Layer 2 of a small transformer language model trained on English Wikipedia (22 layers, counted from 0, width 64).
A neuron's activation on a vector x is SiLU(gate . x) times (in . x), where the dot is the dot product.

Input weights of the MLP neurons that the questions are about. A number n stands for (n - 500) times 0.0037.
n1 gate: 460 590 506 510 477 467 479 506 412 499 479 546 398 584 435 549 563 518 456 513 404 475 589 479 465 513 447 498 596 544 404 545 537 354 474 456 571 472 517 472 494 526 517 506 461 433 580 358 533 455 539 564 492 569 515 564 570 337 476 429 354 383 523 482
n5 gate: 630 508 512 338 364 447 441 567 588 477 666 633 611 780 543 404 490 554 517 598 588 379 504 575 468 518 593 445 448 638 643 611 579 399 600 454 631 482 360 549 451 581 580 356 207 596 730 615 527 602 412 510 298 713 649 387 471 339 422 409 538 408 508 491
n32 gate: 508 475 423 484 489 608 603 149 300 406 680 287 552 433 483 519 600 473 605 438 241 748 280 421 508 484 467 443 676 650 364 472 387 443 465 495 462 324 284 546 615 312 354 481 505 501 589 521 553 414 467 681 542 407 293 466 368 753 590 372 600 504 500 530
n33 gate: 585 494 574 446 613 496 663 321 746 328 465 552 556 245 407 310 478 592 466 614 518 528 588 483 418 593 476 479 204 504 722 406 600 533 603 426 488 258 582 780 633 389 527 673 554 670 552 538 646 773 491 242 428 750 515 603 541 223 670 695 504 377 289 435
n34 gate: 637 502 454 508 626 504 549 451 394 412 495 368 574 524 622 367 402 560 362 430 393 509 573 370 495 323 417 322 392 556 630 678 482 486 558 581 569 391 509 512 650 371 483 399 413 556 607 506 545 660 446 530 745 609 617 600 564 336 587 413 462 392 451 516
n46 gate: 596 658 408 454 331 518 694 383 380 316 506 197 653 588 638 267 569 529 557 431 530 652 418 354 314 702 615 573 465 526 684 572 670 419 491 534 422 350 417 379 490 382 571 384 286 466 600 472 570 447 511 505 367 451 392 572 576 647 337 369 404 378 598 543
n47 gate: 675 220 493 571 566 373 748 509 459 464 524 633 417 637 449 447 444 439 323 498 629 565 486 461 383 608 523 699 459 469 467 460 587 619 546 432 458 349 522 254 325 635 443 538 251 341 618 396 501 626 718 601 459 524 629 636 596 511 607 406 470 575 462 589
n51 gate: 516 463 407 580 534 403 615 332 626 465 451 467 586 438 394 486 631 431 511 415 380 626 531 407 385 282 472 611 562 613 412 474 656 634 495 642 592 513 446 646 392 391 396 557 591 660 456 373 352 297 403 473 491 368 474 665 443 383 587 480 459 547 616 368
n71 gate: 215 463 567 724 415 629 636 547 450 308 634 483 617 423 415 531 547 438 599 321 543 253 699 681 555 540 302 569 446 308 317 543 497 329 470 549 611 608 733 412 441 436 289 362 484 246 248 571 513 418 576 632 301 582 309 468 431 559 409 498 585 492 496 317
n77 gate: 676 694 517 223 676 408 566 490 423 295 346 406 574 265 346 404 470 404 513 705 710 370 470 577 148 212 442 457 446 429 339 556 455 552 720 654 817 514 420 560 481 535 601 611 522 484 463 497 396 473 567 489 592 727 502 658 531 484 705 642 512 475 344 270
n79 gate: 505 546 357 479 510 454 586 291 412 451 607 348 336 490 659 536 612 426 265 569 334 623 524 462 456 581 343 512 495 388 533 537 585 411 538 712 370 444 395 578 507 636 518 361 509 755 383 481 648 436 634 670 483 485 499 515 397 564 746 516 548 419 356 423
n86 gate: 392 261 479 481 572 311 420 321 780 240 488 511 577 340 484 212 271 377 732 803 369 435 592 508 599 396 306 395 383 500 594 727 801 431 438 750 615 462 631 596 468 421 247 583 342 479 677 462 588 530 508 176 456 575 436 602 514 512 349 436 414 300 299 404
n87 gate: 601 670 523 661 401 480 721 473 462 374 467 427 510 126 433 402 362 379 372 592 435 493 439 668 420 545 613 625 439 519 346 530 543 361 599 486 470 245 494 615 445 347 701 526 144 546 428 282 563 419 641 638 598 512 572 406 476 513 495 432 167 253 609 317
n93 gate: 412 468 610 286 652 473 449 420 356 701 575 514 661 373 340 457 505 469 421 584 673 460 533 341 445 424 492 400 439 552 342 564 131 568 503 611 548 448 639 686 561 755 370 509 545 306 336 379 470 435 633 537 409 507 357 585 416 517 490 596 595 551 483 563
n112 gate: 564 333 529 378 593 471 257 409 513 542 517 459 172 545 327 530 504 487 626 441 506 558 245 560 629 425 447 284 446 473 382 531 784 447 480 577 540 481 511 621 501 519 428 442 403 694 559 569 560 430 625 580 549 458 664 520 483 426 663 365 542 329 346 588
n117 gate: 620 528 554 504 407 438 677 594 81 441 492 515 647 215 405 349 360 342 605 572 472 393 694 504 536 592 527 535 381 95 472 514 387 535 574 542 462 215 630 430 284 407 445 306 217 460 654 595 693 565 538 575 389 502 407 549 447 459 450 394 279 645 561 391
n156 gate: 574 183 455 466 333 453 595 291 454 411 812 532 564 497 605 294 530 413 460 534 214 657 548 629 681 486 477 459 430 645 451 370 623 578 462 511 448 428 455 309 513 549 314 582 313 549 559 411 762 366 412 120 515 354 458 813 658 342 533 599 547 491 372 767
n176 gate: 706 572 549 347 502 416 376 376 528 534 531 580 376 745 437 525 705 480 420 554 459 377 464 436 546 403 699 580 770 452 458 634 705 586 581 456 451 653 594 525 548 734 458 570 685 531 469 376 219 353 448 616 557 577 374 349 464 489 746 538 460 528 531 507
n190 gate: 722 610 591 350 666 462 363 520 517 340 597 518 592 520 505 423 465 538 491 400 485 188 449 520 442 470 419 447 488 455 609 414 486 541 686 513 382 489 556 701 509 558 528 742 388 646 414 510 593 648 430 408 463 692 475 466 359 592 465 481 556 329 608 502
n191 gate: 488 579 368 559 421 552 448 569 636 455 612 566 785 512 756 405 609 521 436 435 480 438 838 584 266 379 560 568 485 435 515 650 603 855 540 539 132 493 554 481 665 425 304 229 485 376 718 482 408 511 622 714 360 719 593 567 421 596 268 582 665 451 660 810
n1 in: 500 452 432 487 491 391 565 466 447 418 359 557 393 568 499 524 556 517 523 497 416 522 435 464 516 425 543 665 590 492 401 491 533 538 528 507 542 512 528 451 542 523 509 606 549 464 554 343 469 421 509 576 484 500 537 633 632 375 492 367 419 374 555 501
n5 in: 519 519 516 526 402 551 487 677 575 671 513 471 576 448 391 546 294 636 485 361 423 162 428 485 437 400 480 446 526 640 480 436 584 256 515 505 509 604 408 470 519 549 666 406 621 392 402 526 556 586 489 613 591 475 449 435 479 353 552 373 566 502 413 570
n32 in: 462 416 546 376 423 524 476 232 370 552 548 326 580 697 517 171 569 591 473 744 541 780 500 416 501 514 280 581 729 620 723 623 520 319 370 517 215 568 561 428 458 293 393 499 375 496 460 523 371 523 517 774 457 437 343 465 357 640 586 678 556 740 435 554
n33 in: 434 374 372 418 500 525 342 470 665 437 644 532 428 347 436 313 519 820 501 823 549 587 496 530 523 589 556 493 425 638 424 437 486 522 638 456 223 609 638 594 777 338 407 552 485 305 443 466 746 581 516 509 269 579 582 653 515 273 571 744 589 325 174 566
n34 in: 467 394 509 350 297 393 390 497 323 367 320 562 320 437 381 365 746 394 440 540 693 490 596 515 489 419 390 361 463 480 283 622 555 414 485 333 455 548 516 382 613 406 642 421 432 341 670 480 505 462 602 467 557 530 291 459 407 492 691 534 431 511 501 364
n46 in: 437 583 549 578 626 382 457 484 388 466 343 481 726 559 296 507 339 517 556 532 822 250 556 778 538 406 565 334 486 612 497 277 676 353 335 484 589 577 282 559 593 477 365 450 521 499 473 670 477 336 390 499 401 515 429 500 162 506 456 685 461 496 373 559
n47 in: 613 414 488 514 528 454 453 537 466 566 394 781 375 531 492 444 446 426 580 556 577 718 495 672 629 571 437 614 150 329 591 737 625 303 375 540 444 422 410 514 299 471 443 539 294 327 702 703 456 611 767 481 498 494 738 527 727 416 503 593 686 454 538 492
n51 in: 568 579 564 594 449 354 448 496 607 657 338 720 462 386 520 617 452 494 430 607 392 404 512 472 539 612 653 505 418 563 500 534 584 388 461 353 541 674 628 454 575 443 686 594 517 524 533 464 465 515 337 444 580 426 531 365 583 429 574 451 546 494 488 427
n71 in: 469 499 414 701 532 676 400 651 451 301 640 518 491 430 522 369 329 585 471 375 271 367 927 500 612 564 432 455 418 564 391 744 690 457 580 527 490 402 647 632 401 580 523 445 495 425 554 535 568 498 411 734 528 734 419 468 526 282 589 560 448 501 464 456
n77 in: 385 286 334 564 427 584 632 495 321 364 649 475 321 530 518 581 561 419 654 511 365 513 354 478 661 630 562 424 450 420 556 158 418 245 576 504 317 543 512 480 463 543 518 381 423 351 626 413 583 624 416 543 551 443 483 384 447 600 172 409 403 484 394 492
n79 in: 566 371 571 299 368 432 358 457 530 576 423 361 362 504 589 525 514 403 422 396 416 298 695 366 589 502 433 504 350 627 425 470 608 511 384 691 488 488 537 655 381 562 284 480 491 401 501 476 438 468 417 396 390 383 288 420 473 649 526 399 479 519 319 537
n86 in: 443 461 764 319 771 499 433 616 425 591 455 613 644 430 346 648 497 360 722 757 746 679 512 649 466 596 327 283 516 229 420 285 292 505 278 265 515 555 571 566 385 420 503 105 297 331 456 614 541 402 426 462 410 314 602 410 268 427 431 247 316 402 554 472
n87 in: 587 624 305 677 432 512 637 368 548 334 468 518 544 385 431 373 563 373 356 591 378 672 475 490 502 675 589 746 627 582 792 498 601 409 590 365 515 166 583 383 239 438 617 523 237 510 472 269 446 275 471 551 397 371 525 641 563 527 268 644 368 439 583 348
n93 in: 486 488 465 611 596 520 788 414 620 297 487 493 563 395 350 483 366 566 557 659 370 566 409 651 293 589 430 649 363 674 534 615 428 456 408 644 613 288 389 584 450 367 503 362 468 407 389 492 557 308 392 413 583 461 530 541 546 737 542 408 375 609 491 546
n112 in: 524 388 566 334 661 570 490 740 383 414 477 521 574 430 492 441 287 376 625 419 467 467 394 404 473 518 504 514 514 442 661 368 361 497 757 496 349 656 425 530 442 700 476 537 493 535 568 485 536 808 717 490 518 566 415 580 403 429 484 431 710 389 616 361
n117 in: 666 610 450 641 406 479 708 193 438 494 581 387 520 331 721 469 400 383 503 789 458 577 450 522 337 447 418 564 608 452 735 414 526 522 646 434 510 442 512 519 396 552 414 348 306 482 311 646 677 441 346 540 399 738 478 442 387 471 682 436 511 487 725 142
n156 in: 290 402 460 562 525 504 387 450 541 579 497 548 772 336 576 89 542 627 623 427 515 570 377 463 750 584 504 502 282 467 541 702 581 750 465 345 414 416 551 309 501 290 508 491 369 463 629 634 760 632 303 424 524 406 706 760 520 227 373 507 683 641 528 577
n176 in: 330 389 403 231 550 409 471 493 593 504 498 470 386 722 324 593 806 483 544 440 465 466 432 518 522 486 667 652 584 479 337 660 576 354 405 359 451 587 575 571 717 633 630 399 610 321 538 472 323 511 455 457 370 512 538 289 602 546 653 312 438 529 518 598
n190 in: 470 563 316 540 678 510 560 495 567 596 645 386 576 677 786 461 423 440 556 542 281 507 272 748 400 516 485 592 440 415 396 480 603 555 564 640 279 469 359 441 471 677 475 633 715 500 445 544 424 354 476 407 545 464 756 597 432 525 662 462 350 557 387 341
n191 in: 295 808 316 365 390 662 823 479 628 503 562 300 437 292 448 484 402 573 409 398 96 469 370 378 505 439 503 278 236 304 597 534 566 412 778 580 492 383 560 420 214 584 550 599 308 417 381 562 975 610 428 382 550 581 338 442 469 574 497 281 239 736 694 507

Each question shows a token from some text and the vector x that enters the MLP there. A number n stands for (n - 500) times 0.0058.

"4": 540 666 527 341 564 524 366 719 445 499 366 484 432 418 465 736 555 854 548 545 429 557 502 544 522 467 482 625 550 502 469 533 525 399 591 421 253 560 305 448 501 483 479 554 524 454 517 559 548 548 361 352 666 447 410 752 461 515 221 587 531 613 480 406
Which neuron lights up most? n117

" end": 306 454 365 428 486 661 443 759 417 615 309 509 339 521 619 531 424 600 390 464 527 543 435 576 409 475 555 660 524 719 574 454 509 457 594 497 704 474 518 403 351 555 508 379 461 497 553 612 622 614 518 487 556 590 482 713 184 629 437 762 398 496 451 417
The most active neuron and its activation: n77, at about 1.1

" |": 634 537 337 470 349 530 607 642 258 556 290 525 379 310 448 586 561 695 445 456 564 500 428 471 629 352 402 652 607 437 534 433 553 484 531 551 308 418 451 697 393 577 403 450 699 558 250 469 668 432 432 363 596 593 539 544 438 520 328 519 575 406 407 498
Which neuron lights up most? n79

" the": 674 573 465 405 424 536 704 534 488 523 291 588 581 446 745 462 535 721 605 424 456 728 563 521 541 591 392 430 649 495 268 297 644 616 426 566 553 612 449 687 374 554 487 561 532 352 485 572 548 605 594 458 627 528 405 497 371 491 502 414 442 455 318 705
The most active neuron and its activation: n87, at about 1.2

"1": 696 606 344 489 492 529 456 713 531 580 521 655 336 537 382 671 552 715 428 573 456 724 550 415 590 549 575 624 421 490 468 574 531 498 364 508 483 587 393 416 579 614 523 275 526 314 481 681 499 569 473 294 594 438 472 811 453 666 420 561 336 580 437 557
Which neuron lights up most? n47

"0": 637 506 478 618 554 581 521 689 441 627 332 489 578 497 413 689 483 824 570 617 474 684 592 471 593 580 454 678 449 442 342 449 562 476 441 490 481 564 465 622 535 510 520 401 438 554 460 622 499 609 321 355 695 436 375 689 441 538 508 557 469 553 470 215
Which neuron lights up most? n51

" first": 422 721 329 418 401 515 501 614 568 578 257 656 412 487 653 479 540 521 583 538 467 592 473 503 544 484 451 601 542 580 438 279 641 384 347 372 633 443 486 434 433 662 379 398 641 418 621 631 650 532 640 582 546 502 378 850 302 476 434 585 426 577 474 637
Which three neurons fire most, strongest first? n1, n191, n156

" long": 614 433 461 509 486 501 509 696 450 484 197 461 458 470 729 517 510 524 349 557 447 625 313 580 583 482 555 445 541 593 500 337 542 478 284 420 485 587 488 595 485 493 495 327 543 370 629 516 500 544 461 632 744 601 482 847 255 491 515 671 493 720 470 639
The most active neuron and its activation: n34, at about 2.7

"|": 688 583 264 384 505 416 622 643 330 617 423 387 474 408 445 501 508 663 459 396 506 522 449 481 659 431 400 518 621 542 407 383 645 357 440 627 354 684 668 649 455 610 466 476 582 449 492 454 569 529 443 358 612 563 750 514 307 686 345 511 563 577 367 459
Which three neurons fire most, strongest first? n190, n79, n112

" National": 691 474 295 482 454 493 492 645 551 628 308 566 362 327 545 527 439 541 567 290 543 701 467 436 614 467 447 507 666 474 303 354 754 527 532 451 763 458 567 437 500 584 396 342 693 394 454 505 606 638 394 592 539 497 337 484 433 484 326 632 456 565 400 608
Which neuron lights up most? n93

"B": 379 666 369 415 515 473 358 566 497 654 344 490 210 588 501 606 348 843 411 353 455 636 616 458 477 504 569 653 573 461 403 464 463 441 527 523 726 551 430 465 416 499 526 624 602 437 543 443 562 510 610 318 491 513 579 601 230 630 501 581 441 615 448 615
The most active neuron and its activation: n1, at about 1.2

"W": 564 404 489 463 512 376 321 756 492 682 372 364 367 433 614 513 353 766 449 349 389 637 544 431 507 343 595 469 559 423 409 461 433 374 467 416 636 549 394 598 456 478 501 443 518 576 430 516 620 465 601 282 469 646 458 626 293 519 560 640 407 654 403 493
The two highest activations, in order: n112, n87

"8": 615 733 459 567 498 426 602 487 411 568 343 476 385 588 415 832 562 779 505 674 522 578 480 578 573 460 522 765 461 411 517 407 546 343 309 435 588 551 464 501 456 430 424 359 465 611 461 568 513 560 454 534 670 543 449 758 466 442 336 613 436 632 521 365
Which neuron lights up most? n1

"d": 578 490 491 596 533 542 215 698 496 485 305 524 427 499 677 578 352 688 330 509 367 589 552 475 605 547 683 449 505 484 360 672 449 499 355 648 530 442 290 499 469 568 650 446 560 561 111 403 528 474 509 360 611 569 384 565 318 425 498 491 513 558 455 543
The two highest activations, in order: n79, n77

"ame": 532 508 395 541 335 498 608 671 684 564 365 498 258 345 544 411 428 553 477 634 518 441 557 290 596 481 550 641 600 436 395 527 517 500 315 461 523 473 299 508 347 464 530 464 688 416 326 297 460 642 528 275 398 625 367 558 229 449 527 489 510 518 534 726
The most active neuron and its activation: n33, at about 0.92

"el": 495 503 492 573 465 456 488 736 419 549 264 596 366 461 556 454 190 573 524 613 412 568 570 456 679 378 579 513 435 537 455 621 465 513 407 577 476 571 246 472 470 659 442 504 494 566 225 321 392 551 483 414 321 563 391 626 402 446 310 532 516 843 490 643
Which three neurons fire most, strongest first? n93, n176, n34

" Country": 676 421 318 552 463 616 468 757 571 676 364 578 431 459 436 599 459 606 530 447 382 568 460 421 686 457 392 535 716 414 409 396 636 475 434 509 765 484 771 327 664 579 436 478 472 502 492 418 560 592 421 467 430 538 313 599 492 599 415 513 672 619 484 606
Which three neurons fire most, strongest first? n190, n71, n117

" ": 585 653 418 559 437 554 416 737 357 482 320 436 430 413 414 555 483 698 531 577 485 679 428 594 581 510 357 767 672 559 689 536 458 559 515 467 591 710 396 558 332 445 378 391 509 506 491 450 544 488 590 296 615 481 423 340 473 355 397 635 408 512 354 609
Which neuron lights up most? n176

"A": 485 576 356 488 507 456 375 670 529 752 363 529 226 327 537 400 327 774 681 408 536 721 605 486 519 476 405 513 602 554 315 418 495 484 561 496 570 404 437 451 281 470 510 473 668 479 373 524 368 513 515 419 463 478 449 587 387 632 406 553 425 597 408 656
Which neuron lights up most? n117

" Q": 642 396 466 542 422 496 395 670 417 537 390 394 272 360 700 575 578 663 548 402 647 692 460 590 585 346 645 513 560 524 483 439 494 417 628 450 680 448 359 618 283 553 667 220 568 613 395 431 562 527 479 264 520 581 397 504 423 446 347 625 369 555 437 503
Which neuron lights up most? n77

" held": 354 556 346 508 237 543 496 488 538 610 353 443 318 373 591 589 529 536 438 587 445 416 397 339 635 437 517 658 585 556 408 401 425 338 383 393 628 353 372 611 477 505 357 380 467 534 539 602 533 640 535 383 534 679 501 629 176 491 387 624 564 576 415 610
Which neuron lights up most? n79

" result": 518 505 392 415 472 650 333 698 526 481 368 452 398 411 659 466 451 508 501 559 531 585 251 446 650 416 533 590 528 619 433 520 575 459 371 299 559 583 552 541 401 704 304 350 409 599 448 523 602 641 448 511 648 497 484 736 187 641 394 627 397 559 467 373
The two highest activations, in order: n112, n86

"9": 722 575 516 376 499 506 374 555 459 554 407 510 600 631 502 691 600 883 422 615 378 582 513 447 637 588 548 608 460 456 375 411 571 406 323 492 438 588 433 525 415 561 524 436 407 656 496 576 578 564 320 461 657 526 398 627 543 466 313 546 447 704 470 496
The two highest activations, in order: n156, n5

" F": 526 547 455 585 503 555 369 640 414 562 362 615 173 394 598 570 431 715 585 244 499 777 424 527 479 414 621 514 560 433 423 434 621 496 517 446 891 490 460 578 403 659 513 387 521 524 438 483 671 475 576 435 497 494 436 435 357 503 228 588 476 537 378 534
Which neuron lights up most? n32

" Canada": 649 501 500 454 358 520 519 811 598 723 366 399 409 300 524 533 582 596 477 477 452 609 519 346 582 386 458 578 631 457 389 406 699 330 354 401 736 515 557 333 538 485 306 374 559 487 641 406 496 553 351 384 591 663 400 546 326 520 548 465 393 519 513 497
The most active neuron and its activation: n51, at about 2.2

" and": 603 596 593 447 373 502 494 663 312 506 236 460 620 458 710 523 432 678 701 492 445 755 472 563 462 589 423 537 650 549 451 445 601 481 451 400 326 434 331 481 490 595 381 612 526 653 473 572 497 520 642 558 545 695 420 646 485 653 342 388 348 495 365 442
Which neuron lights up most? n32

" \"": 705 394 321 528 486 448 611 627 421 486 484 497 501 473 597 463 622 586 507 396 524 563 463 426 468 691 513 549 655 363 568 515 531 497 310 465 470 610 442 485 215 637 411 362 601 350 436 337 620 580 714 435 625 739 582 401 398 585 406 477 402 491 326 403
The most active neuron and its activation: n47, at about 7.4

"o": 545 639 434 496 555 489 516 744 627 624 286 489 346 314 539 526 411 615 321 519 556 678 416 602 699 534 329 462 485 604 572 521 582 631 182 478 507 592 570 395 484 679 521 389 625 534 434 448 499 567 489 245 582 513 329 451 342 587 471 395 513 453 560 677
The most active neuron and its activation: n33, at about 0.6

" to": 564 517 624 513 405 604 471 583 358 513 254 459 544 405 781 464 583 648 554 474 369 648 459 574 409 634 387 520 554 640 378 424 605 512 488 538 335 525 351 563 425 602 420 446 484 531 427 533 418 525 521 550 670 750 473 593 258 652 317 585 235 450 382 442
Which three neurons fire most, strongest first? n32, n46, n79

"6": 759 422 405 478 475 506 461 703 491 525 390 514 310 627 398 630 553 776 418 536 432 750 611 394 434 566 634 571 503 341 349 541 625 363 294 525 363 608 459 423 516 563 481 499 376 630 432 538 390 536 344 431 601 455 482 672 433 599 315 529 463 654 356 433
The two highest activations, in order: n47, n176

" B": 410 554 480 559 524 578 474 601 348 539 332 572 211 648 619 647 511 793 384 423 398 758 524 585 444 510 577 598 578 529 577 418 599 389 564 557 886 467 579 544 470 541 561 509 595 479 602 437 559 455 611 316 532 567 507 475 315 584 387 522 558 562 408 685
The most active neuron and its activation: n1, at about 2.3

"ott": 411 573 310 476 422 465 603 550 381 589 253 524 165 574 599 612 456 581 352 671 403 422 673 372 505 455 645 561 533 538 521 431 464 417 293 560 596 657 331 326 519 604 596 508 504 635 619 426 612 615 509 347 421 622 511 642 324 394 539 510 489 687 572 672
Which neuron lights up most? n1

"3": 581 558 463 390 563 504 366 697 463 510 425 474 454 445 519 771 537 849 534 523 392 579 572 524 552 532 468 609 562 341 356 491 495 421 560 412 300 590 307 433 469 514 550 524 487 475 518 517 523 577 344 338 638 431 415 711 466 601 298 597 541 690 447 428
Which neuron lights up most? n117

" South": 556 356 345 580 539 593 541 680 469 626 252 456 413 392 602 562 422 660 397 432 374 542 584 505 574 413 392 535 647 584 379 359 532 385 552 490 668 541 630 527 799 459 493 293 525 409 750 440 577 549 417 356 607 567 456 638 318 550 458 517 613 658 479 578
Which neuron lights up most? n34

" |\n": 597 703 512 596 488 593 418 642 413 527 385 426 376 246 471 565 582 591 505 518 432 550 360 655 692 340 607 681 648 397 593 336 568 541 333 612 634 307 422 476 465 556 517 368 432 402 365 350 531 570 564 526 641 585 657 698 458 661 490 500 517 572 380 445
The most active neuron and its activation: n87, at about 18

" be": 513 568 407 317 418 451 385 620 538 614 350 530 361 324 852 515 429 635 467 657 465 552 272 643 489 541 376 598 571 414 510 414 513 535 293 342 525 544 464 851 422 674 582 591 504 447 536 448 568 584 649 526 567 607 488 580 333 577 339 542 483 652 470 643
The most active neuron and its activation: n190, at about 2.5

"ared": 428 568 491 496 280 550 521 597 573 556 438 495 321 406 427 491 570 489 596 646 496 537 341 444 528 334 441 679 493 502 420 371 295 264 253 481 516 555 179 566 460 665 405 474 316 598 400 528 558 607 563 438 227 558 535 615 272 420 373 578 418 555 518 668
The most active neuron and its activation: n5, at about 1.9

"orn": 399 513 352 535 489 573 508 482 610 581 279 483 429 654 601 725 412 619 256 605 389 476 563 606 535 531 480 588 491 471 410 506 433 324 643 448 452 645 430 515 601 559 577 390 476 424 588 382 627 656 571 321 658 673 579 518 190 570 513 597 509 632 546 738
Which neuron lights up most? n191

"ersonal": 575 628 285 416 437 457 594 473 570 537 182 613 415 503 512 586 305 495 585 572 478 657 439 435 706 583 445 599 648 463 329 310 748 499 475 502 576 480 506 508 483 602 322 662 583 504 446 557 496 703 514 457 425 489 493 455 422 514 410 459 505 733 526 693
Which neuron lights up most? n47

"ick": 523 530 339 515 436 457 465 683 616 582 232 533 204 461 563 559 485 572 432 797 374 420 568 439 585 503 588 519 509 504 560 533 610 486 424 535 590 600 468 374 459 442 571 514 716 487 353 306 655 613 577 359 679 615 447 551 268 642 645 574 492 578 597 700
The two highest activations, in order: n79, n156